Layer 2 of a small transformer language model trained on English Wikipedia (8 layers, counted from 0, width 128).
A neuron's activation on a vector x is SiLU(gate . x) times (in . x), where the dot is the dot product.

Input weights of the MLP neurons that the questions are about. A number n stands for (n - 500) times 0.00059.
n50 gate: 638 467 660 301 562 518 838 469 541 234 607 862 431 495 212 534 38 361 527 308 559 96 692 363 646 436 519 416 158 600 436 404 521 596 308 410 513 500 463 589 352 446 573 583 268 330 335 569 341 616 347 344 676 435 463 533 548 256 596 683 733 364 223 419 461 659 558 639 611 536 806 390 477 771 427 526 407 688 391 637 416 469 623 654 267 312 504 500 638 592 338 811 677 704 459 358 504 278 691 201 474 733 526 466 432 548 449 496 405 526 472 576 429 462 394 645 523 464 432 413 644 432 588 428 444 510 580 520
n83 gate: 490 524 532 488 535 500 568 564 510 438 474 351 495 562 513 441 633 560 436 546 551 566 400 546 454 367 351 531 562 301 488 459 359 565 444 620 554 634 497 473 515 570 352 474 591 475 403 419 497 450 539 341 455 495 658 618 407 513 489 467 369 539 393 644 665 447 561 561 518 602 537 548 420 653 287 448 324 510 693 406 427 565 406 588 461 615 598 481 550 357 533 410 520 431 471 592 505 513 312 613 567 644 455 476 588 615 513 659 391 523 529 410 519 541 447 452 396 366 408 455 564 568 418 557 520 440 556 477
n93 gate: 484 549 571 469 605 533 517 495 611 709 484 446 508 419 465 607 445 582 560 524 518 408 503 684 411 367 557 616 590 514 490 365 386 580 424 653 469 446 377 624 405 601 516 518 335 556 381 479 619 547 409 522 467 396 508 480 569 523 299 488 688 655 432 627 526 500 557 472 484 431 503 417 421 452 309 251 415 505 454 494 374 524 417 583 306 565 414 607 600 492 359 478 478 477 672 478 481 442 555 548 458 544 357 409 508 567 548 576 492 601 598 519 440 558 495 348 440 301 506 408 514 588 610 607 511 277 489 483
n116 gate: 248 355 532 321 489 430 497 453 567 588 406 362 467 638 522 336 357 645 475 496 562 712 755 745 450 524 508 586 668 519 670 286 591 415 645 417 357 364 585 503 376 500 218 412 660 744 584 497 533 461 657 417 500 612 489 367 257 511 426 512 256 555 437 200 437 275 363 432 622 289 575 539 477 606 504 434 492 344 454 578 600 667 456 487 595 462 254 376 451 514 518 588 715 594 374 530 634 566 515 504 521 519 317 338 684 599 620 631 657 493 355 361 252 465 457 685 390 518 465 493 478 437 609 489 391 438 514 490
n127 gate: 543 557 653 649 407 503 635 600 471 468 557 623 426 550 650 485 190 402 749 525 431 438 398 510 380 506 430 619 506 446 639 337 418 463 469 521 582 260 536 698 685 475 430 324 294 548 491 482 372 214 449 497 490 503 487 335 540 646 539 354 459 605 537 587 397 522 437 497 444 555 418 383 484 549 510 546 579 673 637 548 553 420 274 459 405 596 539 588 537 432 457 630 491 533 680 464 451 436 542 523 494 407 436 599 331 691 666 633 640 457 500 294 427 293 453 519 579 392 497 578 490 564 526 614 521 366 619 508
n146 gate: 365 426 284 626 592 618 379 464 670 594 639 462 565 405 589 423 655 588 483 443 724 596 546 553 461 673 247 278 507 719 452 475 506 314 337 720 497 428 585 453 446 594 609 602 580 366 439 583 757 367 466 463 263 379 462 378 482 385 510 690 574 424 458 376 337 589 616 358 437 385 572 709 542 524 507 452 566 435 472 378 490 621 364 435 420 557 554 593 384 396 634 597 543 417 585 647 468 527 493 681 574 500 429 494 449 552 586 630 581 395 500 671 647 697 434 699 483 567 525 603 590 304 576 436 568 337 596 515
n181 gate: 497 514 503 562 515 521 512 355 497 558 591 572 487 577 580 548 577 500 458 417 577 578 548 398 467 520 417 508 390 436 440 466 571 497 570 505 462 392 588 562 443 479 407 444 465 364 378 540 665 618 429 544 497 368 578 464 725 371 505 508 427 430 475 688 350 585 399 622 531 468 771 520 419 454 643 482 370 520 481 527 382 485 444 522 458 380 517 386 434 421 661 479 345 467 505 634 330 537 567 484 503 559 596 622 429 579 554 516 368 372 583 482 665 573 425 454 312 361 472 626 542 657 551 416 518 506 614 605
n199 gate: 644 602 382 521 488 409 367 611 544 381 519 533 615 227 472 497 383 588 559 556 444 538 372 500 667 512 566 565 531 556 482 487 570 555 404 515 461 282 360 488 441 600 685 532 521 635 367 383 566 389 487 547 551 336 255 500 497 396 289 473 619 547 539 553 578 580 441 416 577 513 461 592 678 409 595 416 717 570 352 598 515 448 573 613 534 613 399 555 527 491 564 293 518 610 747 654 588 506 443 481 337 608 539 435 620 467 622 235 365 695 500 681 415 426 460 515 672 594 618 526 619 348 661 441 500 560 478 539
n209 gate: 539 403 534 495 586 462 463 325 564 574 422 417 478 474 645 510 390 616 497 443 577 408 569 540 617 581 566 661 407 592 427 456 533 434 538 516 438 361 594 467 474 370 536 492 331 535 392 547 660 547 396 516 260 466 400 492 678 500 486 240 432 577 526 480 578 412 530 646 511 448 514 680 658 506 491 453 545 511 520 423 345 426 306 505 519 391 443 486 492 317 444 601 497 340 506 358 416 426 503 494 560 646 616 456 429 508 500 486 516 439 681 437 520 561 382 596 396 527 438 447 533 393 369 266 516 601 567 500
n280 gate: 549 483 485 618 462 529 616 525 532 523 570 591 539 510 418 564 707 419 440 557 539 474 534 648 366 433 651 494 644 510 753 476 491 450 614 460 154 421 373 503 560 343 408 530 573 279 602 365 662 411 291 554 517 526 402 647 622 620 546 359 503 506 565 463 632 387 453 384 655 474 662 656 477 447 284 420 470 600 689 669 443 500 699 556 628 445 412 546 315 472 597 452 525 338 542 402 413 390 662 513 346 630 234 461 468 466 668 666 481 603 536 506 520 527 506 575 354 612 465 500 503 481 572 436 367 483 595 404
n306 gate: 362 500 362 571 423 459 380 561 517 541 568 506 792 568 530 454 301 394 625 486 381 497 424 339 543 568 414 456 394 504 588 544 563 344 392 425 709 614 566 374 365 626 611 528 595 456 586 529 510 698 548 348 481 307 479 479 449 432 883 803 456 410 533 417 624 600 557 637 348 476 352 430 380 557 493 585 546 530 424 580 654 380 521 560 211 536 438 549 658 586 543 801 470 571 441 326 401 679 739 469 474 666 437 523 452 487 595 432 449 447 444 575 446 442 557 710 493 555 493 392 323 362 518 480 438 583 659 663
n50 in: 482 482 512 491 434 512 574 651 471 519 500 409 498 402 622 656 582 472 519 524 444 559 484 422 613 386 558 486 591 538 495 725 515 505 427 498 466 406 466 511 597 433 612 469 468 467 507 655 623 374 253 633 448 534 466 490 457 565 585 520 500 493 576 508 507 430 450 522 613 544 522 572 572 478 469 431 544 523 550 500 669 602 454 476 424 641 423 465 403 544 465 402 343 421 500 436 505 666 427 578 406 417 604 366 652 430 522 476 500 437 429 526 638 500 455 486 614 400 533 439 459 531 397 526 507 616 663 494
n83 in: 508 332 528 570 482 417 408 563 349 492 492 444 432 486 390 485 481 436 540 653 427 505 598 570 539 345 570 558 487 421 449 582 438 420 413 568 416 510 560 440 505 529 589 495 426 466 613 505 425 489 577 608 801 470 440 483 447 475 261 511 585 606 472 441 439 633 547 656 532 562 357 464 657 492 413 362 503 503 447 638 521 482 451 591 301 442 543 484 474 453 373 641 675 481 554 563 618 505 505 435 408 411 410 540 535 412 418 521 431 547 337 439 361 233 508 404 403 479 643 405 484 570 470 574 602 407 624 453
n93 in: 598 413 435 457 437 513 357 336 399 618 534 429 486 559 547 608 505 684 646 484 492 396 513 441 500 477 421 595 546 455 469 517 470 633 481 607 607 521 443 533 682 516 559 383 602 480 606 390 622 463 363 558 494 459 440 575 489 620 443 477 690 452 389 506 510 713 526 522 407 500 345 409 295 550 386 366 326 450 556 481 513 469 451 502 374 500 508 550 575 555 490 473 553 544 546 557 352 484 565 453 402 476 381 472 443 628 340 396 573 605 514 465 517 614 455 513 658 334 393 371 377 573 580 578 675 412 497 424
n116 in: 565 595 403 396 556 487 494 364 517 544 357 334 644 539 477 516 483 627 744 530 446 414 507 482 627 522 349 394 564 574 494 529 550 248 650 570 513 622 610 544 462 748 490 593 436 467 539 445 283 406 611 400 642 462 627 395 564 349 521 730 771 490 529 408 776 530 613 538 434 476 393 382 448 528 420 532 583 601 348 401 457 507 705 432 473 567 465 742 649 379 333 325 454 618 330 606 334 564 439 510 565 609 341 532 365 735 493 463 551 569 575 393 528 536 365 674 681 554 402 510 621 242 400 513 561 383 523 545
n127 in: 376 533 270 367 531 520 390 369 587 598 360 519 504 372 600 556 725 485 329 302 592 672 443 504 529 276 602 635 688 541 418 713 645 607 566 664 635 704 564 348 371 617 436 504 683 584 489 422 713 697 590 360 683 379 484 357 529 594 648 672 360 467 376 479 407 450 693 657 554 460 476 584 662 646 496 631 629 569 488 556 416 393 973 525 445 318 623 637 496 633 645 504 473 581 476 448 572 508 611 544 440 393 458 600 784 530 536 535 315 542 272 594 553 513 577 340 508 512 192 148 781 611 416 570 315 492 438 500
n146 in: 637 411 468 514 494 466 450 572 574 463 506 506 379 538 455 707 613 562 373 524 368 407 565 443 414 366 506 461 470 609 506 519 514 420 398 598 628 348 528 497 523 373 567 641 317 418 711 546 595 441 466 554 480 634 429 519 500 494 537 386 448 644 360 372 401 277 371 300 479 318 559 482 616 484 407 684 695 533 465 592 557 571 522 570 636 434 506 412 360 527 642 391 619 588 580 534 283 408 651 394 284 318 608 483 680 420 553 485 582 432 578 615 592 516 584 426 519 533 562 571 637 515 559 451 617 539 648 661
n181 in: 537 407 493 507 448 475 620 518 459 449 467 500 479 401 515 481 416 466 457 555 376 591 461 623 540 498 452 432 431 519 495 649 420 401 354 486 566 375 433 471 555 622 498 469 466 752 534 633 446 377 426 523 442 563 490 489 457 436 547 386 389 550 520 457 696 281 540 458 575 536 333 337 497 687 522 558 434 596 645 577 542 431 549 502 518 531 452 675 444 510 658 739 542 592 443 508 493 449 523 487 517 513 380 623 600 554 550 424 467 505 601 558 537 665 617 388 513 528 317 580 510 418 560 492 454 530 404 507
n199 in: 486 387 511 703 474 597 631 419 349 522 360 578 462 841 489 493 582 399 245 430 507 409 514 473 547 432 442 485 344 292 564 603 559 630 673 574 422 518 564 391 486 363 315 559 596 396 443 514 489 684 784 290 363 454 352 566 590 469 690 548 522 468 321 492 678 401 643 814 415 628 500 464 496 593 812 561 442 529 626 557 434 674 447 452 645 482 433 519 632 678 732 660 818 585 477 774 320 399 640 508 615 606 694 486 418 576 343 619 433 634 466 433 547 516 657 602 369 455 236 489 481 444 309 411 350 575 478 543
n209 in: 346 495 387 507 550 561 429 500 572 513 394 483 630 551 497 522 367 458 487 444 553 578 458 433 623 561 556 676 380 613 452 527 373 589 558 507 544 425 606 334 416 439 512 365 398 596 436 602 711 672 441 366 522 492 471 638 635 497 453 473 543 565 515 376 549 520 437 592 465 575 450 426 429 526 475 498 558 498 398 412 480 339 412 486 533 476 440 573 485 512 537 597 513 442 500 388 470 379 637 490 402 634 539 517 505 512 429 401 523 433 562 495 380 565 442 465 579 515 327 679 391 490 701 365 373 664 563 505
n280 in: 367 390 366 524 325 460 503 486 520 523 466 489 488 566 592 530 514 256 511 545 327 619 426 503 515 486 494 441 503 384 473 685 586 660 508 336 403 475 523 396 532 393 527 534 578 518 672 446 469 509 403 511 426 637 595 494 452 615 514 458 339 618 614 446 446 453 427 520 352 603 275 340 269 382 534 606 348 652 572 529 506 434 494 531 274 452 417 482 505 456 409 642 547 444 489 376 541 723 489 575 525 569 601 425 585 450 477 475 364 381 436 441 461 388 492 594 679 534 409 607 480 531 587 667 511 509 461 585
n306 in: 505 529 392 463 379 435 416 597 631 435 703 540 629 538 420 497 356 271 600 550 357 408 484 453 562 492 450 500 545 539 545 602 643 445 442 457 640 511 486 455 471 514 503 500 626 467 557 428 435 615 458 673 509 526 574 477 363 547 675 641 368 404 546 378 433 511 592 636 372 554 373 481 491 503 463 476 544 618 346 585 437 456 460 459 455 436 623 361 630 544 628 753 434 631 568 454 451 475 602 543 481 537 516 543 534 418 526 472 336 475 423 433 635 458 677 681 520 528 600 385 478 577 526 579 524 744 728 527

Each question shows a token from some text and the vector x that enters the MLP there. A number n stands for (n - 500) times 0.013.

",": 543 623 398 522 541 492 461 358 516 451 561 534 388 606 507 556 461 424 539 588 441 584 571 564 565 640 531 509 525 536 551 400 511 483 449 548 522 620 424 388 448 468 386 432 405 479 482 456 678 578 487 557 422 485 439 554 293 548 480 583 521 483 380 562 500 437 632 585 577 576 385 417 271 503 570 374 517 650 484 364 463 475 612 406 422 544 576 602 627 567 460 407 420 556 473 504 506 371 404 452 450 429 556 376 518 467 490 381 343 466 639 619 478 500 456 531 589 580 369 407 416 521 663 578 433 538 496 590
The three highest activations, in order: n93, n306, n146

"os": 405 445 437 425 583 542 393 425 390 392 455 500 487 446 336 476 400 351 529 628 468 499 530 463 771 388 589 475 485 591 345 551 382 505 595 487 472 456 469 452 590 457 525 524 648 488 569 558 412 524 378 582 508 568 604 571 131 580 466 591 524 394 492 534 591 578 574 402 540 590 423 429 531 480 571 511 385 544 433 460 527 570 514 594 475 586 545 320 386 483 474 502 396 514 510 534 438 499 600 603 522 395 486 550 478 520 547 491 435 364 558 604 563 633 372 515 396 628 348 655 472 443 509 576 517 548 369 537
The neuron with the highest activation: n127

"ham": 461 559 458 390 570 640 466 478 471 498 497 318 401 504 553 570 578 441 469 513 428 443 372 435 712 552 443 490 603 599 543 538 525 452 620 291 599 577 471 362 547 474 409 518 386 427 405 514 460 438 458 523 308 472 462 443 497 611 419 616 478 438 523 426 450 560 471 658 549 532 471 475 624 524 443 552 492 643 494 617 511 387 476 516 449 595 421 498 568 488 709 552 533 581 617 533 456 392 516 403 445 470 461 501 493 446 481 392 465 539 473 627 454 540 413 497 531 252 344 472 590 373 567 624 559 477 525 354
The three highest activations, in order: n199, n306, n50

"ered": 590 576 503 453 519 610 470 588 314 627 455 534 423 516 424 562 657 549 367 594 556 395 354 473 625 565 610 511 520 668 494 408 540 476 413 554 584 399 483 491 483 573 500 468 597 605 498 529 642 526 540 569 343 483 525 589 321 619 498 532 483 568 465 511 603 536 525 486 570 736 628 610 451 567 526 505 355 604 409 435 535 529 508 525 428 659 527 624 435 550 497 574 581 509 453 381 552 486 488 458 507 459 426 427 465 528 394 645 534 509 480 503 617 458 447 664 523 629 344 511 440 656 503 664 492 664 485 669
The neuron with the highest activation: n116

" b": 512 577 524 438 411 619 410 387 517 426 607 300 413 424 641 509 425 482 220 691 491 420 602 516 594 411 580 390 425 517 462 514 597 563 357 518 511 452 437 584 530 457 299 475 419 423 461 590 432 483 516 466 426 498 553 392 371 687 555 562 507 613 630 464 387 515 439 574 499 516 472 465 403 553 433 480 498 569 582 481 481 513 311 508 500 503 568 680 548 463 513 500 421 648 383 536 566 545 520 398 622 580 621 424 479 487 442 434 399 551 501 402 533 549 450 522 508 424 526 372 431 467 528 499 571 386 536 632
The two highest activations, in order: n50, n93

"ity": 473 416 663 445 578 498 437 426 422 514 391 390 462 487 510 691 629 417 362 500 410 529 517 556 460 517 536 554 513 495 473 612 549 412 478 471 339 511 495 323 309 497 536 508 533 458 555 546 595 368 268 505 457 514 512 655 360 485 507 644 528 474 521 447 404 575 450 545 600 744 602 451 697 501 473 530 416 646 552 582 525 610 603 535 466 694 523 478 516 402 486 629 427 529 457 423 419 475 560 511 473 439 405 485 565 526 450 462 504 393 483 468 526 478 400 509 664 546 369 608 390 436 537 578 569 718 515 617
The neuron with the highest activation: n280

"6": 555 640 473 382 714 582 481 613 435 590 475 536 338 388 610 575 496 614 554 499 469 618 519 502 543 618 543 508 419 408 396 592 388 502 322 451 514 456 525 498 594 555 493 560 454 610 479 441 621 458 509 550 476 428 468 504 354 557 529 712 509 461 516 562 507 431 498 555 569 575 543 533 448 573 640 601 442 615 518 558 530 499 337 633 514 499 661 585 457 543 518 554 406 584 565 478 476 609 494 426 487 474 385 508 348 628 484 457 318 515 448 385 553 475 465 638 501 428 395 559 314 424 508 452 482 636 482 525
The neuron with the highest activation: n181

"id": 365 507 397 375 509 473 405 542 479 309 307 499 406 582 602 584 576 481 462 600 472 383 447 402 624 517 511 520 561 543 436 686 496 553 466 423 504 493 405 451 496 603 575 427 445 429 561 584 571 507 497 402 192 521 415 534 487 514 321 465 448 310 595 612 547 603 425 369 520 615 487 490 842 472 621 655 458 457 417 487 545 476 554 631 442 640 514 584 478 510 482 588 548 506 323 519 431 585 496 456 577 429 543 459 482 479 441 644 367 527 558 522 540 520 438 605 447 353 509 567 464 529 546 509 433 414 461 599
Which neuron fires most, and how strongly? n199, at about 0.21

" eng": 364 568 474 489 490 552 505 578 532 500 471 382 450 454 521 607 511 591 473 603 631 392 621 466 474 650 551 570 447 470 464 590 590 598 462 545 387 518 448 536 470 507 645 462 496 362 611 642 496 474 485 493 452 516 431 493 264 583 497 552 604 398 546 639 555 462 570 499 466 781 534 535 442 478 431 606 480 461 722 417 482 553 516 505 461 675 535 562 606 596 532 369 444 575 373 433 549 561 429 392 474 641 565 423 546 425 437 374 604 551 438 419 546 422 456 699 434 373 413 479 330 375 576 451 614 588 559 471
The neuron with the highest activation: n127

" L": 434 443 347 417 637 503 482 521 542 614 582 507 504 468 447 497 366 447 338 403 518 539 500 526 774 417 570 531 485 476 545 596 530 465 395 353 443 381 489 465 542 435 472 559 448 493 396 568 473 406 438 616 585 513 533 370 320 566 486 624 531 540 621 512 487 484 509 543 489 741 444 596 472 555 503 439 553 426 439 410 580 383 536 486 523 561 603 507 628 556 450 402 491 451 454 614 580 496 449 402 550 372 572 495 515 751 420 458 232 451 463 492 561 610 489 528 455 625 361 545 476 466 449 548 529 629 369 493
The neuron with the highest activation: n50

" used": 488 521 518 545 430 581 450 497 487 529 352 444 420 411 422 581 532 684 502 631 496 405 511 562 762 536 530 475 408 436 406 480 484 609 393 426 399 497 409 490 593 456 504 446 503 370 494 508 597 528 526 441 371 505 435 653 241 656 514 565 591 489 486 606 528 491 557 510 526 816 468 521 499 520 492 525 505 540 457 256 467 628 539 541 422 578 611 627 410 565 585 519 498 468 535 529 650 566 472 472 513 428 415 402 439 520 524 527 617 398 488 580 498 387 469 575 365 568 489 563 495 576 442 620 431 586 653 731
The neuron with the highest activation: n83

" w": 577 430 507 497 527 604 372 506 485 516 496 412 534 501 593 526 393 477 343 475 549 573 640 462 531 573 432 527 419 492 479 498 549 505 499 483 373 374 339 485 522 481 387 488 289 353 433 719 393 509 495 602 394 506 418 475 202 639 532 752 560 496 546 404 361 472 575 385 481 539 427 395 391 531 535 399 594 512 559 536 408 507 237 552 496 391 469 707 527 428 584 358 489 541 422 475 565 567 491 424 518 577 554 401 572 477 409 531 555 439 536 503 534 554 362 553 481 550 393 453 586 591 523 544 646 567 449 588
Which neuron fires most, and how strongly? n146, at about 0.33

"l": 425 473 372 431 419 654 357 644 508 502 490 428 484 448 448 537 548 426 449 570 485 475 490 403 675 343 532 457 371 455 442 572 540 376 489 579 531 473 345 490 405 473 626 574 340 578 457 547 457 357 625 459 460 542 621 449 334 535 350 510 462 382 548 523 394 449 555 589 480 582 462 547 554 491 520 360 374 604 556 419 485 524 465 566 634 589 462 319 541 412 596 515 432 244 491 497 476 400 526 483 534 509 469 413 466 582 400 466 346 476 458 520 479 404 571 525 317 537 384 474 471 559 358 562 419 470 416 398
The two highest activations, in order: n83, n116

"9": 596 594 455 416 745 600 463 576 468 514 474 545 312 391 675 676 481 462 579 488 425 573 518 522 487 563 576 577 464 448 376 596 355 552 350 330 503 501 467 575 479 534 445 492 440 552 565 307 581 505 484 490 557 473 489 488 387 502 447 620 504 467 514 473 405 478 501 585 603 583 505 470 524 583 606 525 469 629 597 492 518 479 351 704 468 482 528 657 460 510 571 547 403 619 549 467 398 566 397 397 559 514 429 547 447 587 489 508 444 474 435 435 564 460 553 499 533 402 315 529 350 511 528 482 447 658 584 471
The three highest activations, in order: n127, n50, n181

" the": 536 473 500 461 451 412 567 464 510 485 457 273 419 564 473 462 415 498 470 511 427 582 493 548 483 764 534 473 455 434 487 477 572 546 502 477 425 601 469 509 522 579 442 492 474 423 457 487 660 549 570 704 466 415 431 457 481 423 569 576 474 578 558 464 571 453 451 404 466 544 473 544 482 544 516 441 445 857 450 278 447 541 465 573 504 634 526 549 481 393 682 396 492 438 487 464 601 539 408 438 486 527 550 464 575 543 399 621 438 571 535 599 506 582 509 414 535 569 450 597 479 670 568 505 461 474 537 576
The neuron with the highest activation: n181

" compet": 425 383 634 452 562 510 466 669 319 423 423 437 441 538 487 465 415 569 409 419 373 372 559 596 588 474 538 433 569 500 446 380 492 551 468 471 468 498 417 605 548 453 425 444 497 395 501 612 597 501 434 447 399 449 602 614 345 599 520 569 541 456 461 648 624 599 504 574 388 643 462 717 488 539 445 575 479 511 532 451 305 537 521 655 456 599 511 615 517 424 577 405 417 540 389 613 581 556 461 505 585 443 525 531 515 387 579 646 566 608 410 675 471 380 493 501 558 441 345 663 525 533 385 544 469 551 540 554
Which neuron fires most, and how strongly? n306, at about 0.16

"ry": 368 484 600 376 562 663 587 544 453 457 404 397 399 423 506 541 561 391 469 467 513 526 626 481 541 603 636 449 507 594 488 588 436 348 470 467 524 498 406 399 527 605 457 466 616 344 451 511 499 557 333 494 279 483 507 447 453 575 488 435 522 448 435 514 550 542 573 507 616 738 506 350 500 333 427 567 636 679 511 328 568 520 386 668 543 508 460 460 567 562 655 533 489 355 551 555 343 475 480 466 397 437 442 561 417 535 445 415 425 493 502 527 443 518 325 456 577 472 462 604 529 531 546 565 615 628 531 494
The neuron with the highest activation: n209

" end": 423 516 451 516 431 576 379 629 497 393 565 468 423 456 416 519 622 397 420 498 399 447 588 543 476 507 386 449 476 423 419 513 595 588 633 392 449 541 447 487 593 407 372 448 511 270 345 592 555 401 400 413 458 499 598 647 341 500 495 545 676 291 499 510 519 515 571 540 481 500 456 480 626 582 372 376 623 594 467 255 417 443 434 559 527 451 375 622 438 560 564 438 492 453 425 468 618 645 434 493 554 506 548 494 625 483 518 544 463 603 488 550 503 446 476 566 460 534 620 635 289 568 382 507 606 582 566 440
The neuron with the highest activation: n127

"ing": 534 490 512 443 477 493 423 506 528 537 513 515 472 379 456 663 611 559 430 609 447 383 551 547 733 622 505 472 435 511 468 531 634 505 503 460 352 544 451 370 506 558 503 539 542 378 557 451 595 496 396 564 434 483 651 488 533 554 415 581 445 473 545 432 430 400 545 379 662 520 569 468 378 573 554 526 525 551 512 354 470 501 462 511 380 559 407 723 429 578 626 569 528 451 550 464 537 492 488 445 618 275 454 478 456 451 426 529 444 417 631 521 635 461 597 655 711 469 338 554 410 579 518 552 554 615 516 633
The three highest activations, in order: n146, n280, n83

"ey": 490 618 535 400 625 571 473 498 518 454 524 350 503 475 428 639 575 436 483 498 432 415 444 503 595 573 606 532 475 451 440 637 546 398 413 453 410 428 542 391 570 499 610 353 456 468 512 499 461 440 324 410 467 539 538 465 563 521 419 447 400 449 595 368 703 586 459 473 555 719 511 367 586 483 460 590 341 612 593 388 485 498 456 525 476 629 499 451 367 539 689 466 533 572 518 620 572 432 546 415 426 591 532 626 433 453 466 472 290 540 497 564 473 591 429 527 434 439 490 584 293 535 602 608 492 435 579 488
The two highest activations, in order: n280, n181

"5": 632 636 448 412 687 550 461 622 523 448 468 496 505 396 600 574 441 471 665 566 414 696 594 506 502 587 485 544 430 480 402 620 387 507 406 475 516 548 384 521 608 488 456 511 388 614 501 448 465 464 545 576 401 494 422 544 445 574 457 719 511 492 518 512 607 415 521 481 586 604 427 552 396 606 592 580 476 681 645 495 463 483 336 565 482 541 612 460 491 379 428 547 441 506 458 528 454 672 449 472 527 416 426 436 364 635 525 430 359 473 430 452 509 453 481 673 592 508 411 465 343 517 516 519 532 610 442 534
The two highest activations, in order: n306, n146

" ": 627 617 445 450 462 492 452 431 401 507 553 383 377 469 510 534 509 549 304 405 525 523 645 586 485 375 514 504 434 347 528 504 361 458 445 464 450 448 455 413 491 606 413 419 486 406 549 510 436 510 410 534 394 492 319 449 488 549 464 513 575 425 551 544 469 422 577 635 532 536 532 587 414 571 549 532 667 575 375 397 401 517 468 600 378 531 488 489 429 521 585 443 391 439 503 513 471 674 529 427 543 622 718 558 415 479 377 518 376 623 509 515 548 519 521 512 636 495 483 516 489 513 513 484 540 669 380 503
The neuron with the highest activation: n199

" on": 454 423 507 542 564 458 497 354 473 549 621 514 461 504 525 579 488 556 596 586 436 590 406 498 665 426 465 519 427 511 576 625 512 464 479 402 544 385 321 331 504 456 433 436 398 454 437 544 666 452 546 451 530 532 655 427 275 417 517 573 548 444 399 364 545 484 454 391 533 495 468 659 472 536 521 427 554 631 516 256 495 441 491 421 351 416 484 596 469 476 640 380 530 596 544 472 633 564 490 370 498 580 422 406 526 475 451 646 371 490 594 611 517 643 565 549 581 530 454 561 458 553 527 478 579 533 457 645
The neuron with the highest activation: n146

"ject": 416 547 374 386 494 530 354 546 524 310 334 367 493 458 395 550 594 392 445 596 408 632 498 506 533 510 641 484 403 472 456 545 492 586 441 441 434 523 508 499 423 594 647 473 531 514 455 517 644 283 385 377 473 571 459 642 284 426 450 650 539 523 464 559 372 594 445 423 562 676 379 428 708 464 441 465 410 542 666 302 457 574 454 601 483 525 519 415 497 516 433 547 538 535 457 529 606 589 349 597 506 536 452 453 418 515 494 490 473 474 565 677 374 497 469 448 463 650 413 535 418 466 522 460 537 706 597 560
Which neuron fires most, and how strongly? n83, at about 0.59

" Mc": 425 404 483 494 636 601 517 556 624 429 675 445 563 505 523 564 349 473 497 500 508 662 374 450 514 499 585 452 497 536 518 511 456 471 578 443 358 554 504 477 712 499 524 585 574 479 516 585 581 426 518 477 500 594 397 430 381 485 438 567 570 401 670 355 673 502 584 503 506 681 512 403 580 599 497 376 300 549 698 382 503 471 664 558 373 599 451 510 437 553 483 440 461 643 453 543 502 559 413 379 516 417 599 580 557 308 498 510 386 580 482 370 479 536 438 492 582 449 464 337 412 593 493 508 495 452 478 410
The neuron with the highest activation: n146

"==": 479 509 409 627 525 380 479 586 431 565 322 354 514 453 515 554 372 539 536 473 556 447 566 467 537 523 590 454 560 521 519 603 493 457 580 485 504 478 345 574 438 486 299 585 391 361 388 561 732 430 428 541 556 484 429 716 448 511 637 575 534 536 603 550 443 460 569 672 604 354 486 479 647 536 453 373 433 596 612 360 495 514 412 413 409 601 575 628 618 448 573 499 419 466 490 418 636 438 411 502 472 377 541 554 493 382 522 636 575 598 524 475 468 551 567 587 454 465 427 618 493 589 590 509 643 566 313 480
Which neuron fires most, and how strongly? n209, at about 0.27

"e": 675 540 466 459 550 530 554 469 573 328 624 456 464 525 567 694 535 391 379 589 477 476 554 418 664 509 572 399 518 592 532 604 454 459 555 459 364 455 399 393 614 570 554 662 425 552 445 545 470 491 556 527 335 380 507 555 557 641 520 611 470 490 486 485 478 592 468 413 610 457 400 443 371 585 558 462 326 526 485 324 557 506 507 476 557 636 367 469 395 465 590 667 471 434 372 567 509 540 552 488 382 603 533 450 483 540 476 365 371 486 654 537 634 352 468 369 613 425 373 456 469 544 556 533 501 642 411 543
Which neuron fires most, and how strongly? n50, at about 0.44

"old": 590 596 514 493 599 535 397 490 372 476 403 459 402 381 423 680 545 394 384 490 414 478 456 344 568 447 539 546 450 674 475 565 551 551 441 420 636 431 488 550 484 510 489 469 561 563 453 614 501 431 558 410 338 465 624 413 515 567 506 487 449 415 350 733 467 444 440 420 583 553 362 597 477 408 506 490 562 609 648 431 416 497 408 692 454 575 507 542 547 672 626 506 502 521 320 504 532 435 602 499 548 608 482 547 460 642 525 565 412 467 492 557 548 624 328 505 489 575 420 652 476 585 495 518 539 560 531 516
Which neuron fires most, and how strongly? n181, at about 0.7

" him": 534 513 524 435 556 483 437 574 566 414 373 457 602 457 546 597 639 421 518 457 357 352 401 511 434 589 381 419 476 515 597 421 587 603 511 463 512 539 448 493 694 539 481 486 628 354 426 659 448 479 481 516 438 625 449 506 255 599 499 654 423 410 486 303 408 500 562 435 526 658 496 576 611 485 620 511 391 554 589 265 495 516 433 562 392 542 416 411 455 585 509 394 461 516 365 529 447 476 451 404 356 530 538 430 495 516 356 426 529 665 437 385 511 424 378 537 669 449 417 479 392 572 465 534 595 654 510 547
Which neuron fires most, and how strongly? n181, at about 0.23

" with": 496 517 565 535 399 501 507 399 446 377 592 438 448 370 601 575 474 496 500 613 462 633 487 610 692 602 474 591 492 562 620 526 538 426 320 479 624 501 487 410 614 546 578 579 433 580 507 528 688 530 434 481 511 568 574 599 314 494 564 573 538 397 545 357 500 486 459 532 614 524 471 448 528 492 505 496 534 608 604 186 449 521 580 647 463 520 508 667 518 406 711 442 560 486 491 535 563 512 395 440 421 480 460 372 548 486 315 525 498 603 600 688 562 569 532 520 477 516 458 478 552 472 552 501 596 527 554 597
Which neuron fires most, and how strongly? n146, at about 0.84

" is": 380 575 582 544 638 415 417 606 518 653 522 383 489 725 556 501 511 562 436 615 434 507 602 609 602 648 471 337 598 603 493 515 480 545 310 425 586 469 430 368 616 299 522 501 495 271 406 632 524 611 359 507 542 501 420 633 504 508 658 601 469 353 438 564 551 494 451 436 531 601 532 532 572 493 505 462 524 501 491 427 598 554 496 460 311 573 468 533 350 526 568 436 478 451 518 470 499 464 478 455 507 444 479 445 516 461 464 448 546 660 464 543 450 410 476 453 451 431 414 434 530 665 512 504 542 618 438 607
The three highest activations, in order: n116, n146, n127

" spec": 422 512 564 339 459 378 609 709 399 490 535 405 516 460 464 545 428 521 407 631 520 587 525 554 517 582 461 522 405 480 517 598 522 635 452 633 328 454 487 472 582 509 477 530 479 446 457 604 630 373 455 486 437 490 444 727 378 378 498 489 523 548 539 662 406 480 551 492 459 600 331 479 375 357 431 487 411 416 536 316 431 641 512 455 463 419 641 590 544 509 466 442 419 535 425 424 582 450 523 592 622 629 576 494 496 404 488 472 361 448 415 593 595 407 545 613 542 480 299 492 373 396 563 435 449 488 515 508
The two highest activations, in order: n127, n116